Layer 5 of a small transformer language model trained on English Wikipedia (8 layers, counted from 0, width 128).
A neuron's activation on a vector x is squared ReLU(weights . x), where the dot is the dot product.
The model reads these tokens: " life" "==" "\n" "L" "y" "ne" "a" " is"

The vector x that enters this layer's MLP at each token. A number n stands for (n - 128) times 0.048.
0 " life": 134, 8, 141, 125, 123, 138, 145, 114, 153, 117, 138, 110, 154, 128, 114, 117, 139, 150, 115, 108, 119, 130, 121, 137, 120, 137, 122, 138, 130, 131, 116, 94, 136, 116, 148, 100, 138, 124, 147, 131, 117, 124, 85, 141, 125, 129, 119, 149, 151, 112, 125, 134, 104, 111, 144, 136, 108, 155, 113, 133, 116, 131, 120, 153, 139, 109, 127, 160, 140, 116, 155, 117, 110, 127, 169, 115, 130, 149, 131, 110, 120, 131, 123, 164, 142, 110, 157, 99, 132, 121, 141, 133, 122, 180, 139, 111, 126, 137, 133, 119, 109, 136, 116, 146, 160, 157, 113, 82, 113, 133, 110, 147, 126, 134, 114, 144, 120, 132, 128, 134, 107, 116, 135, 141, 148, 133, 125, 132
1 "==": 126, 29, 125, 125, 101, 126, 121, 132, 152, 146, 141, 109, 107, 134, 132, 143, 111, 135, 132, 151, 119, 128, 123, 136, 119, 132, 151, 120, 127, 154, 145, 82, 137, 102, 127, 96, 116, 109, 131, 141, 158, 108, 113, 136, 119, 132, 116, 158, 158, 139, 102, 159, 138, 123, 121, 142, 119, 150, 116, 126, 117, 108, 127, 131, 125, 113, 110, 154, 118, 123, 134, 136, 96, 115, 144, 137, 126, 122, 118, 119, 118, 143, 96, 150, 135, 92, 145, 131, 139, 123, 103, 117, 118, 174, 131, 136, 107, 128, 153, 125, 141, 164, 112, 118, 155, 178, 123, 132, 130, 131, 120, 137, 125, 138, 116, 147, 123, 130, 119, 128, 107, 108, 140, 178, 139, 110, 131, 134
2 "\n": 124, 17, 131, 123, 117, 153, 136, 159, 132, 139, 132, 100, 127, 127, 134, 157, 129, 138, 135, 137, 132, 110, 124, 128, 119, 151, 130, 134, 122, 145, 121, 107, 139, 131, 139, 108, 142, 99, 137, 131, 127, 92, 109, 128, 127, 116, 123, 142, 184, 116, 127, 139, 133, 121, 141, 110, 122, 168, 119, 120, 99, 116, 115, 141, 134, 120, 124, 147, 108, 122, 128, 133, 113, 126, 154, 147, 125, 119, 121, 109, 120, 149, 126, 142, 122, 107, 117, 149, 140, 139, 119, 108, 115, 176, 118, 107, 93, 127, 144, 118, 130, 150, 125, 133, 156, 177, 126, 122, 115, 134, 130, 124, 132, 124, 121, 154, 113, 127, 123, 126, 119, 110, 131, 151, 131, 119, 140, 115
3 "L": 161, 16, 109, 125, 115, 144, 110, 129, 125, 128, 128, 88, 120, 129, 112, 138, 124, 146, 138, 138, 124, 116, 147, 111, 134, 128, 133, 100, 108, 155, 132, 126, 127, 119, 160, 89, 121, 116, 142, 134, 130, 133, 99, 144, 116, 127, 122, 166, 144, 123, 133, 133, 128, 128, 134, 135, 153, 154, 113, 141, 142, 122, 127, 135, 117, 117, 139, 123, 131, 109, 150, 134, 138, 143, 143, 146, 138, 137, 118, 91, 111, 126, 142, 122, 117, 108, 138, 133, 122, 105, 146, 109, 135, 146, 127, 140, 121, 113, 128, 163, 109, 116, 129, 113, 140, 172, 130, 115, 144, 96, 116, 121, 115, 128, 131, 118, 134, 144, 107, 130, 120, 128, 169, 129, 115, 122, 165, 172
4 "y": 128, 49, 139, 153, 119, 125, 111, 125, 143, 124, 113, 95, 123, 130, 133, 127, 140, 133, 149, 156, 129, 134, 123, 117, 143, 120, 129, 141, 90, 123, 131, 133, 148, 134, 127, 116, 92, 151, 132, 126, 99, 119, 110, 149, 83, 123, 135, 157, 152, 156, 142, 117, 117, 124, 133, 138, 135, 147, 118, 121, 140, 132, 166, 116, 126, 121, 151, 128, 110, 113, 134, 126, 117, 127, 106, 119, 142, 113, 144, 91, 99, 108, 138, 120, 131, 118, 125, 138, 130, 120, 121, 165, 156, 124, 130, 142, 108, 121, 108, 127, 132, 109, 131, 167, 169, 176, 119, 181, 117, 107, 123, 135, 131, 108, 109, 128, 164, 110, 115, 126, 115, 128, 156, 115, 150, 109, 116, 132
5 "ne": 136, 69, 114, 154, 133, 175, 123, 104, 107, 124, 118, 88, 117, 135, 118, 125, 116, 137, 132, 129, 97, 127, 122, 117, 113, 151, 127, 126, 135, 106, 93, 118, 149, 116, 118, 171, 115, 150, 160, 130, 122, 138, 105, 121, 85, 111, 129, 151, 152, 139, 152, 114, 118, 84, 149, 127, 135, 122, 124, 116, 163, 147, 135, 125, 139, 110, 170, 120, 74, 141, 119, 118, 125, 120, 140, 153, 149, 128, 143, 90, 132, 141, 107, 119, 123, 102, 144, 110, 124, 145, 124, 131, 142, 174, 142, 157, 109, 143, 108, 126, 130, 152, 134, 145, 154, 145, 136, 150, 130, 128, 111, 140, 150, 116, 106, 140, 136, 141, 105, 138, 118, 125, 123, 134, 164, 115, 100, 163
6 "a": 149, 47, 123, 127, 128, 164, 119, 121, 134, 126, 116, 83, 116, 124, 101, 130, 116, 140, 140, 132, 109, 120, 133, 117, 90, 189, 143, 141, 143, 129, 127, 121, 138, 134, 121, 168, 139, 144, 146, 132, 119, 125, 124, 119, 118, 131, 114, 192, 150, 121, 159, 150, 126, 101, 128, 142, 126, 146, 117, 134, 151, 135, 148, 118, 150, 109, 138, 94, 116, 148, 141, 106, 104, 126, 129, 152, 128, 133, 139, 99, 116, 143, 112, 128, 119, 86, 148, 114, 128, 143, 118, 132, 132, 153, 126, 126, 80, 114, 131, 126, 114, 169, 120, 146, 96, 139, 123, 143, 122, 127, 123, 133, 138, 122, 126, 137, 121, 151, 130, 132, 97, 147, 119, 121, 153, 134, 77, 146
7 " is": 156, 37, 122, 121, 110, 153, 98, 114, 137, 128, 123, 110, 105, 132, 116, 140, 125, 152, 146, 124, 114, 127, 140, 130, 107, 166, 150, 113, 127, 121, 155, 108, 133, 111, 130, 134, 159, 111, 119, 129, 114, 126, 128, 126, 113, 141, 122, 153, 168, 134, 155, 153, 135, 123, 147, 128, 115, 146, 123, 147, 117, 106, 135, 90, 139, 129, 135, 136, 155, 135, 131, 132, 130, 145, 123, 113, 117, 141, 107, 109, 146, 146, 104, 133, 153, 106, 178, 96, 133, 145, 135, 96, 136, 163, 120, 119, 99, 108, 147, 119, 95, 161, 136, 110, 123, 155, 118, 129, 114, 123, 122, 170, 114, 137, 133, 108, 105, 130, 124, 130, 110, 152, 118, 147, 126, 116, 135, 103

Each question shows the input weights of one neuron of the MLP. A number n stands for (n - 128) times 0.0062.

n457: 138, 132, 98, 127, 164, 114, 116, 146, 145, 144, 132, 172, 173, 122, 156, 116, 123, 132, 128, 108, 152, 114, 115, 99, 117, 131, 136, 139, 139, 158, 106, 113, 113, 126, 126, 142, 157, 118, 96, 126, 129, 138, 144, 101, 121, 148, 125, 94, 155, 104, 112, 127, 151, 95, 137, 111, 95, 84, 125, 151, 109, 131, 131, 106, 152, 140, 133, 71, 114, 88, 194, 173, 125, 177, 129, 97, 138, 134, 137, 166, 151, 129, 131, 120, 150, 125, 146, 119, 152, 99, 97, 157, 162, 110, 116, 116, 136, 135, 106, 131, 103, 118, 149, 83, 121, 117, 119, 142, 119, 151, 105, 139, 130, 119, 156, 112, 89, 117, 143, 139, 120, 118, 126, 105, 116, 183, 159, 138
On which token does it fire most? 7 " is"

n677: 130, 111, 143, 113, 122, 134, 93, 164, 126, 108, 137, 132, 141, 127, 115, 103, 80, 109, 119, 128, 126, 129, 143, 105, 123, 143, 137, 114, 125, 159, 132, 136, 150, 115, 112, 113, 166, 138, 141, 130, 130, 140, 128, 135, 159, 135, 125, 131, 110, 137, 139, 118, 114, 127, 125, 146, 159, 105, 146, 111, 140, 158, 113, 121, 114, 137, 134, 122, 95, 136, 144, 128, 123, 150, 128, 158, 133, 131, 115, 145, 123, 101, 121, 100, 131, 151, 134, 135, 151, 147, 122, 105, 109, 130, 148, 83, 128, 149, 127, 121, 126, 109, 128, 155, 135, 119, 146, 129, 115, 132, 129, 123, 101, 124, 108, 135, 124, 145, 164, 132, 124, 132, 144, 133, 100, 152, 104, 132
On which token does it fire most, and how strongly? 6 "a", at about 0.73

n456: 113, 140, 126, 115, 113, 138, 138, 127, 162, 147, 136, 140, 151, 129, 89, 118, 134, 134, 98, 159, 146, 115, 159, 137, 109, 102, 132, 163, 149, 157, 109, 117, 104, 142, 119, 114, 148, 143, 107, 133, 152, 125, 161, 159, 123, 65, 127, 110, 85, 113, 132, 98, 117, 141, 108, 180, 114, 122, 110, 135, 132, 174, 122, 118, 138, 112, 105, 116, 141, 111, 145, 103, 129, 158, 154, 160, 100, 142, 132, 113, 114, 135, 109, 94, 120, 120, 118, 152, 151, 106, 104, 117, 149, 137, 148, 118, 110, 137, 97, 121, 93, 146, 138, 135, 121, 112, 114, 118, 179, 144, 118, 134, 102, 131, 161, 136, 130, 103, 175, 117, 96, 166, 124, 140, 153, 155, 147, 158
On which token does it fire most, and how strongly? 6 "a", at about 0.29

n891: 111, 123, 138, 114, 129, 129, 97, 133, 129, 152, 151, 137, 116, 115, 126, 94, 107, 122, 171, 149, 123, 132, 120, 136, 119, 136, 138, 143, 121, 119, 141, 141, 134, 145, 153, 106, 143, 110, 118, 132, 157, 135, 132, 135, 136, 118, 115, 106, 136, 133, 134, 112, 135, 124, 138, 133, 131, 136, 132, 148, 132, 117, 70, 131, 115, 102, 145, 131, 129, 111, 164, 162, 113, 136, 135, 155, 125, 108, 116, 137, 136, 100, 134, 114, 132, 135, 127, 165, 122, 153, 117, 114, 116, 123, 127, 122, 129, 93, 180, 97, 103, 120, 104, 127, 123, 110, 138, 95, 133, 138, 130, 135, 116, 161, 145, 119, 124, 142, 125, 96, 128, 136, 135, 129, 124, 129, 146, 117
On which token does it fire most? 2 "\n"

n556: 103, 126, 114, 121, 132, 136, 107, 143, 124, 105, 161, 134, 153, 118, 133, 135, 97, 115, 137, 141, 129, 116, 111, 141, 117, 133, 116, 135, 120, 131, 133, 124, 140, 114, 132, 134, 141, 111, 129, 137, 115, 131, 154, 102, 141, 138, 92, 137, 126, 122, 116, 160, 119, 133, 145, 118, 117, 143, 136, 126, 106, 117, 130, 135, 110, 126, 118, 148, 133, 141, 148, 142, 153, 109, 142, 127, 109, 110, 148, 126, 105, 118, 114, 143, 159, 163, 106, 112, 131, 130, 104, 117, 127, 122, 123, 112, 142, 123, 142, 157, 96, 144, 123, 109, 110, 87, 154, 136, 125, 141, 129, 139, 79, 146, 130, 145, 122, 133, 107, 132, 101, 152, 128, 135, 139, 111, 146, 120
On which token does it fire most, and how strongly? 7 " is", at about 1.5

n365: 102, 150, 155, 157, 133, 141, 133, 119, 138, 102, 143, 158, 127, 89, 86, 125, 129, 90, 105, 98, 142, 117, 168, 134, 131, 127, 129, 164, 126, 97, 143, 100, 152, 177, 108, 152, 127, 111, 148, 129, 136, 160, 135, 106, 117, 105, 136, 139, 119, 86, 83, 113, 127, 145, 73, 133, 123, 102, 121, 123, 129, 161, 122, 135, 156, 118, 141, 133, 157, 76, 172, 136, 110, 101, 126, 106, 80, 133, 120, 137, 133, 128, 104, 139, 139, 133, 118, 125, 166, 114, 139, 145, 127, 90, 135, 111, 116, 108, 115, 134, 95, 110, 123, 107, 145, 135, 146, 140, 44, 125, 133, 121, 105, 149, 121, 144, 143, 159, 151, 128, 110, 155, 128, 165, 116, 150, 153, 133
On which token does it fire most? 0 " life"

n12: 125, 137, 98, 122, 135, 124, 112, 170, 133, 103, 128, 138, 121, 94, 145, 130, 164, 132, 116, 189, 120, 101, 118, 81, 146, 115, 122, 121, 119, 144, 132, 137, 165, 139, 112, 150, 109, 123, 125, 115, 164, 158, 131, 134, 140, 110, 136, 77, 126, 113, 118, 75, 107, 95, 123, 141, 91, 151, 125, 110, 122, 166, 147, 113, 94, 122, 154, 130, 119, 102, 128, 142, 103, 114, 133, 135, 136, 144, 120, 118, 116, 143, 131, 156, 103, 138, 140, 156, 113, 96, 118, 126, 143, 94, 94, 125, 131, 161, 134, 140, 129, 172, 136, 166, 113, 125, 143, 136, 150, 119, 120, 146, 135, 153, 134, 109, 116, 106, 111, 98, 66, 124, 108, 172, 113, 149, 108, 137
On which token does it fire most? 4 "y"

n381: 114, 144, 140, 139, 158, 121, 121, 135, 136, 134, 132, 161, 140, 149, 119, 114, 99, 101, 120, 144, 132, 108, 159, 142, 135, 136, 170, 128, 111, 140, 121, 127, 132, 123, 112, 101, 157, 82, 90, 115, 126, 151, 109, 139, 127, 133, 126, 118, 126, 135, 130, 139, 141, 107, 133, 124, 86, 105, 87, 120, 134, 122, 115, 133, 126, 121, 143, 135, 107, 82, 131, 152, 119, 147, 186, 151, 153, 98, 154, 109, 105, 118, 177, 88, 148, 141, 122, 107, 142, 92, 101, 114, 133, 118, 117, 136, 145, 142, 156, 121, 116, 99, 122, 90, 106, 142, 104, 124, 121, 126, 124, 129, 102, 142, 173, 120, 157, 144, 132, 115, 118, 115, 137, 109, 137, 143, 126, 117
On which token does it fire most, and how strongly? 3 "L", at about 0.55

n28: 157, 139, 112, 143, 130, 129, 121, 155, 138, 166, 170, 177, 159, 109, 99, 92, 158, 126, 141, 121, 115, 70, 109, 97, 150, 112, 157, 123, 142, 168, 152, 134, 125, 100, 135, 99, 125, 132, 97, 136, 108, 122, 140, 127, 135, 144, 127, 134, 129, 114, 131, 134, 96, 156, 157, 118, 127, 150, 117, 127, 141, 127, 134, 136, 131, 113, 129, 93, 127, 116, 131, 128, 124, 133, 133, 150, 146, 102, 123, 168, 144, 113, 133, 129, 131, 169, 87, 120, 140, 111, 135, 129, 109, 130, 119, 130, 133, 144, 109, 146, 138, 113, 133, 120, 145, 116, 111, 134, 118, 97, 107, 107, 113, 122, 173, 111, 127, 144, 155, 116, 146, 107, 109, 110, 85, 122, 168, 116
On which token does it fire most? 3 "L"

n880: 92, 138, 115, 137, 148, 149, 139, 125, 146, 116, 125, 132, 96, 110, 138, 132, 135, 155, 138, 159, 117, 95, 120, 132, 112, 117, 109, 174, 137, 151, 107, 119, 77, 116, 125, 150, 103, 118, 104, 129, 110, 185, 123, 166, 85, 116, 158, 127, 120, 149, 136, 100, 118, 151, 145, 142, 121, 133, 136, 126, 110, 170, 125, 64, 151, 117, 164, 162, 124, 122, 72, 134, 107, 158, 137, 123, 127, 117, 158, 117, 134, 142, 114, 151, 138, 134, 101, 135, 129, 111, 142, 135, 154, 99, 136, 148, 151, 123, 121, 77, 152, 125, 106, 129, 94, 97, 127, 131, 115, 127, 129, 152, 168, 161, 117, 113, 144, 108, 141, 129, 101, 141, 104, 119, 109, 168, 108, 114
On which token does it fire most? 4 "y"

n610: 133, 141, 149, 94, 141, 165, 139, 117, 124, 114, 105, 151, 97, 87, 139, 95, 102, 112, 132, 138, 97, 149, 94, 124, 120, 129, 129, 138, 115, 154, 139, 109, 133, 123, 139, 108, 114, 111, 89, 133, 141, 134, 120, 116, 128, 117, 157, 132, 143, 93, 133, 131, 79, 108, 139, 140, 159, 91, 106, 168, 127, 162, 121, 100, 111, 149, 137, 160, 122, 136, 108, 123, 137, 164, 153, 148, 152, 129, 150, 115, 157, 105, 91, 119, 129, 158, 88, 107, 120, 107, 104, 168, 161, 97, 155, 110, 138, 145, 128, 125, 112, 83, 105, 118, 110, 138, 114, 92, 165, 131, 105, 116, 166, 145, 141, 139, 137, 155, 127, 133, 70, 124, 145, 123, 152, 171, 129, 147
On which token does it fire most? 5 "ne"

n364: 145, 144, 150, 112, 148, 116, 135, 146, 129, 87, 137, 158, 127, 117, 108, 117, 96, 134, 115, 129, 153, 139, 145, 124, 119, 140, 162, 117, 120, 112, 138, 110, 178, 121, 139, 118, 106, 122, 147, 124, 122, 139, 116, 139, 129, 143, 142, 130, 109, 112, 105, 69, 78, 122, 138, 180, 107, 135, 138, 148, 134, 121, 153, 124, 116, 139, 133, 136, 124, 106, 146, 153, 122, 105, 140, 109, 131, 100, 112, 127, 82, 152, 113, 128, 111, 131, 122, 125, 143, 171, 123, 106, 159, 126, 145, 118, 110, 132, 117, 113, 71, 136, 117, 97, 110, 143, 167, 103, 169, 150, 148, 142, 104, 113, 147, 150, 110, 152, 117, 156, 83, 157, 137, 94, 117, 121, 163, 114
On which token does it fire most? 0 " life"

n13: 159, 131, 123, 92, 108, 135, 128, 125, 142, 146, 125, 110, 122, 89, 121, 145, 99, 102, 147, 155, 137, 110, 120, 120, 110, 138, 149, 138, 106, 114, 136, 136, 134, 122, 144, 141, 126, 127, 108, 150, 130, 119, 133, 114, 120, 134, 134, 138, 146, 125, 138, 139, 137, 126, 130, 136, 130, 149, 108, 123, 127, 137, 109, 128, 136, 121, 104, 136, 122, 115, 140, 128, 128, 106, 142, 132, 134, 124, 104, 142, 128, 126, 155, 113, 144, 123, 126, 128, 127, 137, 150, 132, 135, 119, 136, 99, 107, 111, 137, 96, 124, 113, 149, 142, 106, 110, 111, 130, 132, 126, 119, 144, 130, 141, 119, 123, 126, 138, 152, 119, 129, 138, 132, 122, 134, 130, 122, 138
On which two tokens does it fire most, strongest first? 6 "a", 7 " is"

n266: 119, 129, 149, 131, 127, 138, 147, 133, 133, 107, 159, 146, 165, 122, 137, 101, 104, 104, 157, 125, 148, 142, 174, 122, 96, 169, 146, 136, 123, 134, 138, 117, 88, 143, 129, 114, 139, 142, 104, 143, 117, 133, 131, 127, 166, 184, 103, 153, 111, 128, 157, 148, 102, 93, 99, 152, 148, 100, 110, 120, 138, 123, 102, 126, 151, 123, 151, 89, 100, 134, 138, 173, 110, 125, 141, 125, 79, 159, 162, 133, 123, 129, 112, 114, 169, 128, 116, 145, 116, 88, 123, 122, 153, 133, 134, 102, 127, 125, 158, 99, 129, 91, 94, 134, 139, 122, 140, 95, 79, 149, 138, 120, 79, 160, 117, 128, 114, 146, 132, 116, 125, 119, 128, 122, 76, 141, 99, 112
On which token does it fire most, and how strongly? 6 "a", at about 1.7

n905: 146, 139, 121, 153, 148, 126, 121, 126, 137, 136, 163, 138, 116, 110, 109, 138, 114, 88, 108, 141, 161, 113, 154, 129, 138, 115, 124, 130, 158, 136, 161, 115, 154, 157, 170, 126, 127, 85, 129, 100, 137, 118, 157, 144, 124, 118, 148, 132, 134, 124, 116, 99, 133, 166, 85, 126, 127, 148, 136, 110, 132, 170, 130, 97, 130, 104, 129, 104, 129, 118, 106, 115, 133, 120, 119, 146, 76, 96, 153, 145, 126, 126, 135, 110, 132, 125, 102, 128, 132, 145, 101, 129, 115, 106, 113, 138, 153, 173, 149, 111, 123, 123, 119, 121, 154, 121, 99, 100, 87, 124, 112, 129, 104, 149, 118, 132, 134, 111, 86, 120, 117, 127, 153, 146, 130, 127, 187, 123
On which two tokens does it fire most, strongest first? 2 "\n", 1 "=="

n738: 108, 143, 145, 169, 149, 148, 140, 142, 152, 131, 95, 132, 157, 130, 150, 143, 119, 127, 115, 112, 169, 111, 160, 108, 143, 118, 106, 131, 106, 127, 99, 117, 129, 107, 132, 116, 111, 144, 106, 137, 145, 145, 100, 145, 140, 164, 172, 117, 101, 116, 131, 104, 135, 123, 116, 96, 126, 149, 112, 146, 138, 150, 119, 119, 166, 115, 114, 127, 118, 94, 154, 142, 145, 143, 123, 134, 114, 134, 141, 164, 149, 100, 109, 104, 141, 156, 94, 140, 102, 110, 130, 139, 136, 148, 132, 141, 133, 156, 142, 111, 116, 82, 122, 136, 111, 168, 128, 114, 99, 132, 129, 118, 120, 127, 98, 153, 122, 109, 123, 127, 156, 114, 125, 153, 130, 124, 121, 113
On which token does it fire most, and how strongly? 4 "y", at about 0.11